Layer 12 of a small transformer language model trained on English Wikipedia (16 layers, counted from 0, width 128). Numbers have three digits each and are written without spaces.
A neuron's activation on a vector x is GELU(weights . x + bias), where the dot is the dot product.
The model reads these tokens: " the" " national" " final" " to" " represent" " Gre" "ece" " in" " the" " Euro" "vision" " Song" " Cont"

The vector x that enters this layer's MLP at each token. A number n stands for (n - 500) times 0.0085.
0 " the": 459527437419432508496536600643430496500418441428510131500591416426554276516562460554456534480513530471459511512513558463474616450404453488500554607427483539511364474537437634415544563545477613540554525568478478513465484451510625493413410508511574501510621556550489576589488494484537663442445507769584479626448549411472570615559653663502410561413513514483453482556441569613538371377506
1 " national": 666611504582450597564447655382625676347718510556313203494339367479709641503514492314465520623676483520582491386408701386431542436425518452585476573435474600604408496449471515446478503497473410341707612621468493513494448502462408680457452383569468595382631703430502463488419601417324527469479345457678501587369469521287551524639500656466316537530365420467790601502543532692718603372546
2 " final": 585649752657537534619543607498472483632619383464081242378251249478595625548437588381484551511546486598427543422582667465359548537447446561567531538495399464457462383395428522397430474450407290515785455604403776513525531872547528709621552453439434680363635678426465534549417536489389523475565323203540417590382430554260525571676495553512340552490603475385689509432508455730484769409675
3 " to": 588591598703337589249336412516455360344407530560461212552347370422550715592544549322358516486509541496398431489517657435473462411572558485610445572543442792554546491441591520393742441670446446690736501438225588517477695801633603489651810527463424499316373497435608499537499421517508427523466430380655407377423509516386530533572646515534597547382449393390619587517573625667400695366338
4 " represent": 651570498631376729288430604604478641487472642510380225490514056647625369472560442334610619447572570384562688381474595538518437614322415545634379484484444502456453340481518612428566582621642401501620490434481372610550482622516591461508530683467529413469598481556416666383442557522412540477572686463582421443401548550371542449635822619364352377562248390466729524593539327643633698321483
5 " Gre": 546694410542375858489357430542565614511675648525594297564485351425596554627583357505476477554502571471413678328475477313399418749640586386545688747508553397475665369419617378452505654663569273411523590426437493489339355604621456759562446318521436494362513569542434636353324486404520683418329536659564499534426429286419308436571441661631383473586365333584575584579617570645552633260491
6 "ece": 620427680644243807503446498483523514528625458425426263491679312523497502683537467337444594535550608695382630399617716517498362634455615625625534634415398481537514446326548402435497452441449272480503430476444517505369485740513377760440447295520553247346418649443498717345432398446499712281481489316433363707419636440414403242664326596390447560689575492536594651585712549655621818489641
7 " in": 609361427661450643354347590523531476380641412532414193390604288515584531641468423330435623515516590363505633553724550528409469560508641517609558496422445517477332461434519534426764491713696305466625486467322562496393543515533634555543607339454528294431596625302567686520560337570577450532566715376821342547460559401440431517585524516440488493469370448461488567629398572685580667441477
8 " the": 521567528427427618410486419545585498417474523523371179641388308474505788673509523440529601465571555528573746343413610445492517558530601310533612489507441588218396396426494463348558668599697341566698570372556697507381577560514443404546573519520614340294643533438544542517475388502495530537608573577689469512436458511443467372539408410567407551441296566537463519549525471717504512606628
9 " Euro": 758666535462395681489265389543498600346809415552336341607607257442645729681369345593467578473507692545555707273424762404563491593397257441535668531504491630555365465564467454422504581492554363357797469464474635321417442801387473467520431336468465290394732679382695724605494518524367552391338370373742451611426474415446350261585291676644475464386171461596722615695499430715534685371536
10 "vision": 617685577627411694510479521579415559553610307632348335529330154603621643700466187401575763459519482677677757201587752475426608409438377641616523517506420538669545308511309530351522511316587442429653464562407691424494791976376421473417557377389530484220689718368570720418452436502413559372489522362430515413425624562334269470672150589566311570400296538458787518567473364646573668500540
11 " Song": 725562556505368586527544534538643523573562487620377334431329379745698594693440349633560413269490483499556513361523782535511534562486279423531496601584213520603468541595468484370467696806412289402455456411251756436386791825479500486442504380343455641123506743358570677565285322399421491373408549416721542376364457598510345599544394680536552540456222516490827605529500410666374683315650
12 " Cont": 564509441548533936430573575696477649775326245477481382308483312669557592543396357676653343405645625344573620547695525519459443446586445388484469608412149525524369308497437399074506666580506377692700505557335749460452756890389399497570584219217292600317697796536457621597372475544483358407366680482414225500448544647514542466709431566421469590487289540533692589632384525665507461315493

Each question shows the input weights of one neuron of the MLP. A number n stands for (n - 500) times 0.0011.

n191 (bias -0.070): 342460597391678519525719616545550681556494460514574438531517607329366351418561610434568385382509552525514348556376454671593335474605583608313473460533201583632455615509557683491427445330557494584459572477620526409586571497356338351525386506463726592533540560520671462516343424403587429575601536426505530491554627538497631497549446500420440517468544619511473393560471488468474367620426
On which token does it fire most, and how strongly? 12 " Cont", at about 0.29

n259 (bias -0.213): 600606195347586549523647634573528354553328463456388771598707496477407589510503538362500527657486600636493408306567647461380593510479395550346559515483319546650528579535389443377566474570561642537216625449523439379531482297326686344457455598348357606468551442688585469445461372638431496646408661612419331312277407407334581527407561316452549507628490484633451581553296486520384483423577
On which token does it fire most, and how strongly? 12 " Cont", at about 0.45

n353 (bias -0.051): 445389547557441461511435693444455294482458470425549600599511430426388437602563292577643554590659509555477478403598515506551524429392442478572498492519443442611511511458470474507500319514481565500498540399477543658446583444585539478409533477524704485441444591500519603525545504465430522498427445531471523408471467577464547513509442506484562376368460510552520414459537434591545436561491
Which token does this neuron like most? 10 "vision"

n360 (bias -0.106): 417363360467634384701534612325514486402347600387521409510497500362289479342690629458636490391531548569669665182469429403457715500380354373374649512520365510530461456531637721409535590562587507622565568503569654432577528336488516328629397633604521412482648463543497473713465401602544416631676571608503693612524459527512615666568668375635432392476579419399281300314421676483456313493597
On which two tokens does it fire most, strongest first? 0 " the", 8 " the"

n341 (bias -0.052): 500579485587454505533397630480538583413579555586549596646559514369454382559372370594479463635376500454497313511462416495474394309439422404577452463480598432605434632613622544415592396472456439567505452450670403524395413552435495457454565606583462344459623503539610412448543398463606614679527373546468497550542410521507522394463343581569742495479702327666519541401497446509479428466388
On which token does it fire most, and how strongly? 9 " Euro", at about 0.39

n491 (bias -0.071): 392537610428600404521500505399456522497549503453394479510422379541469349468682447615755524661535401652469704423514383469510385454597500650471538413603566497471434572309545440649421494317432561448433365348528479623452462453577622567521516331455486646528429500518613404480541379525583637562438508402515472633398600602403555489428461519567421532505481622667306448486567516575511439460521
Which token does this neuron like most? 6 "ece"

n146 (bias -0.040): 500562351399556520548579571616600373541519536319472468500528591666461215500627531641521491557583555663413445282563558374622497388330304795613421410453540478527395479553470434589282562490422638580481562472577500486372402430519471540301341523518397521443664540470509402632506460440549254568472618528503429405413583574302582640386606599338424533509581568609437535421358516630406586438635
On which token does it fire most, and how strongly? 0 " the", at about 2.1

n80 (bias -0.130): 425669485362507451530608418511507460421507574477644585426502481409698517483523486484537549553521559461607554522390437484509516365403415613554627508466556474456381449526564571467538502399443511464479480530539544402328493498447460500429450520627519437529398414725528481577500391522554579523483627505447584572588447265472584365540521496537335425424381558505629626529427403403447578537507
On which three tokens does it fire most, strongest first? 9 " Euro", 0 " the", 5 " Gre"

n159 (bias 0.031): 476443533568523569466596444394414443594596355530584428516425490514575580552588460502441507441313443471509593459490486574532458566479688547512502583600544323477546444467484479596593473503681495436618536395518447513618481567511346495498441470514512535454361514450410523368433545469481372471416432277566544463496350528600534325498465565496576563528498601314524592350611469490493570555505
Which token does this neuron like most? 6 "ece"

n158 (bias -0.082): 577555469503520431529612564380509325565543640443562519360497344432500531445503543413656443444591476515547617425407404572659442528707451533424578408468585376437406422445473509488481413383545413326418454582612572612404531575593823564247374436446611624465494443556572491599599225537497544620668494407277605533446486479373550566619626484713468551543650583308361609428421583384326461552485
Which token does this neuron like most? 2 " final"

n181 (bias -0.074): 490667441591578426576539552351596622621404554467412461487542309475546486415656419540579534464380487657579479400390438632434558561524360488437425514596437447547416445492482475565604422511508508454598500594543531682344422366519619479561458470456455578584415471523482403534420524463560591505611552302571536563574564387607301781495430425461445593466503541363519481511584561292528442506397
Which token does this neuron like most? 2 " final"

n421 (bias -0.127): 418384351522659609497575590603701506615306519354446622406548520440519480548365362291530528555464421405459458586368355695508466503432535602433657420559447489528529606508503584475560530488511497383523500394476453535436368544477388426671511476492588441497525420497511497484291497479500569557531488574426585419537513492648394678579588402347691617359613557486577506644300336415605660458544
Which token does this neuron like most? 12 " Cont"

n178 (bias -0.135): 337525599486438494691441482294307461373764509506419642514473663329514530527421556607577655569503470418517459391365585612523409580530441585368556533602342596689336389512500571456476584494532494480571528300449468463550539395548494325249470689506584658423483570549428606654569574456318588554497607560486528474469439506540621386397488584497539427515530451331443439485497509475340350553269
Which token does this neuron like most? 9 " Euro"

n151 (bias -0.062): 386419498567404464530462550454556495517582577467306489603572417413417390502546595527639552423441572463431413471451566507378543630510507411486416490532299495498441483478418576462447424638416541659550382483436682494542620474534586522562642508437457673470479578614411479562566498551365424555601483556536567327477487510535488585459479377520604623457649507580541620522421490548618364573514
Which token does this neuron like most? 2 " final"

n293 (bias -0.020): 472398503399580437510300551352615576440634526534402523634524483376484555467531503590458527688516465593523473472522476319617562714484520456388701482472575631540428593473605435537367500371419515404398454323435587485519591569609497462630581616537541415514508386508542446553596346485553522454502347560543668527660387462632495508532320450683597354565543527362500398467430511539495487511322
On which two tokens does it fire most, strongest first? 9 " Euro", 8 " the"

n301 (bias -0.141): 530470319411451548602503475518383571445494619668623711594545471472500392300634401491549465426570535518373544516526421415525468577436382497487615511396364588651214355461559519133581466473382701614602570579463431319434588509486385532707558567572377503708475387581416579601513510562535503570336835633285350424393554586480516563484484327482428560404552608387513484579446510457563608446385
On which token does it fire most, and how strongly? 12 " Cont", at about 3.5

n2 (bias -0.190): 622473243311588560445554776596406222568558699472519627217443627570442565378391462409651629651579544469365375571632359539472703526471434503528500456573431535594402638526481405506683624273497527475430476431469469429450545357440617401457606470432535667553519406512460377630371408612509487540375586552411450336449497579512461619735631441550524506506602558550536510454328510567356335308466
On which token does it fire most, and how strongly? 12 " Cont", at about 1.2

n319 (bias -0.105): 358449404497721365377449354494516445345188482467435696619643497477368588488698409375521618399518643477568554422531461613571512405381373434582575406430590420392666609472470509431549609536533503456521549512541560478581575359516667503529657612336485569475485239610443385562553445764491407488514418584483411506640443579489575467606464297410653476512518394359497641556357445461479442419452
Which token does this neuron like most? 3 " to"

n136 (bias -0.037): 473571456534500528324541439513548355446616437480548539712412440534452527417486564492449639691529529596540448458342422430662532633506378540445550427506398572491470712358511443433509497428368416611521522377559540392619347356587653282656536543540414552518457393711566427667419521495450515520457610592324472529555390602410761637479454450581580361529521476396527575497667485574243319460357
Which token does this neuron like most? 3 " to"

n509 (bias -0.103): 498481544485505411454445405416358487532628379495422519528492495530454522208505369475564552543380637487617391408449414415513587487505675493335488448576372551500684586383410599505535595430356608655400520657548559457609492399434522561347372569518692584658536560600513445544476611441631409396398623570443654510421576492471363531592497439500537669548564397549388508559474431540531469500472
On which token does it fire most, and how strongly? 0 " the", at about 0.24

n354 (bias -0.080): 396600502576441376474431520452593530323530585529409514638597376340435554395555475460536532461473631438572412541497473620483443428488453424564608498312588608512441593585604466407410531460502479382303580453435551513544373580520540537531470648532277574631512495655412438528384346484436558643448479465572562443553625446516518527550454551633617544428553493422528579658426560556502379555485
On which token does it fire most, and how strongly? 9 " Euro", at about 0.38

n68 (bias -0.020): 486376551607584443528485454517570532461498447518506469609571485425583438443458544458423479443433425538421490403506554580461397432588502506406560558574594702459509485667391425585458617551494512401498382437530531542440378593409395582520519500473398556576484494533613427561457485520523575498562661415437564423485443441471479515529531539506512587430676511531538552362406511587581452453426
Which token does this neuron like most? 2 " final"

n387 (bias 0.002): 427418511431484432461440514408474353553561604332558459545540500514544468457555520418653645648554491793428545283482429399400557477480571687452457189453537450591541497486388514398526464580576629483396495343547531373514468508541443555472561590421677585580446531531492443487398451471671570398582574462551584349459497509297444585314413533471476735506462545616567450588486702536525406491307
On which token does it fire most, and how strongly? 10 "vision", at about 1

n147 (bias -0.123): 622379514458645544419374568509620391424365442364491622585608513661604557422420488530605681761454574503719405402538414347365441662519397576485676455408411535524446650550358449442403477421422571407277518435431555528390304561726503537494388445461425368513561338458506565604491435745641541414469388538526623426429358389587547635503451459432415518432619401579519548535342672490518679352379
Which token does this neuron like most? 9 " Euro"

n337 (bias 0.018): 547626414433557411522579520537607435541414598578497459488570416457464359442498423547539448418525542620440613536467512408435453553495483448505481521459576520556646633400588517483515450463444438558423597517471493668517505483567472172462425620595412530433473289519512364409500448590653556474434598578465510554485709413425642554420603509619500436487548539608477403423572447456718545381427
On which two tokens does it fire most, strongest first? 0 " the", 4 " represent"

n120 (bias -0.020): 495709434670538468650463463495535484460554567368387564570550557587416503412508408523561576333351548594549409524385617440520368511447482567497448409467340524586307408396513656544353467506428422377540450511497684647477465464560572410469263458616543552642388451580404503525325556458406478622548552476562585374605581463555451607437471472468692602466473546437556405503429420589505408601479
Which token does this neuron like most? 11 " Song"

n357 (bias -0.021): 392481584460520534435510513566469254463445603392565563513446568406560413645461572488475419363515274601281551547469543522604503456564468563464571540621419466482577513572460403604365313522482522376570537569505500451432424596553481394545552573538568523455477480648646569498547459364768432372486524362594567525409368487470314365492520470417563457536606451566414608376598487526576513475513
On which token does it fire most, and how strongly? 6 "ece", at about 0.85

n298 (bias -0.107): 403338464548601498554496536372424525507338414474431511511622470582480542520567419547537489399605559461513598380489636545663496380462513528542530428686549441500461571482350463594443624466408506496554536453520542514540507442492575511324584524551500683472416431577496545399505588424419472541428547461494465502478584356525546694495577500550528342532514412511514435595532459551487574364535
On which three tokens does it fire most, strongest first? 4 " represent", 11 " Song", 0 " the"

n446 (bias -0.090): 412555587598468497532407398477632458475578535395634474548599607471580438600487437663545489388462519598652495365601484443391533494461409599262505476381478514543421481658422497544405349468476524460423469609447627540386480346448375497468631465349380615449522617548576349451452428574577761722480429366454710432366690486592598462448508549606451448550522450638559460438423611519381615520527
On which three tokens does it fire most, strongest first? 11 " Song", 10 "vision", 9 " Euro"

n482 (bias -0.067): 326565466436823439637689441450592461592539490490403549553593408535599471435670456566555490482469618607405482569401360554480490448528405512515654535596485474597468520518508585513304500431528414468479539410562513512500418480644463596493466532455505704420424538525407508442413503538439421507578441539655379326425536469393424434428561420521403411554479552670463394429479580489515564486304
Which token does this neuron like most? 5 " Gre"

n389 (bias -0.013): 532498470578504454539488562496467394414570591276619479561526539492479461425539649440582524426466643401545406461496649510395510443496481511390407497510480582532459548382581490468539523601414479469468517592446587544492430490507511468531455498500353510462478520561595450515490462513468479552387617488489580526548476574549504524496551570509572522354612469281406577566486498452528520462492
Which token does this neuron like most? 3 " to"

n487 (bias -0.127): 479497656518413455521472550526599519317321414617369624472566503606649429290569374608485634500528617448720581458510556419613708389487464483522488422494634618456633615544482662416554487463392452646503545509509648378236452228520473506543522474460541541513519491595451284662452589614581532639512510625252612444341524421440284600506475494436298397608529434488628500264330637388556604507586
On which token does it fire most, and how strongly? 1 " national", at about 0.33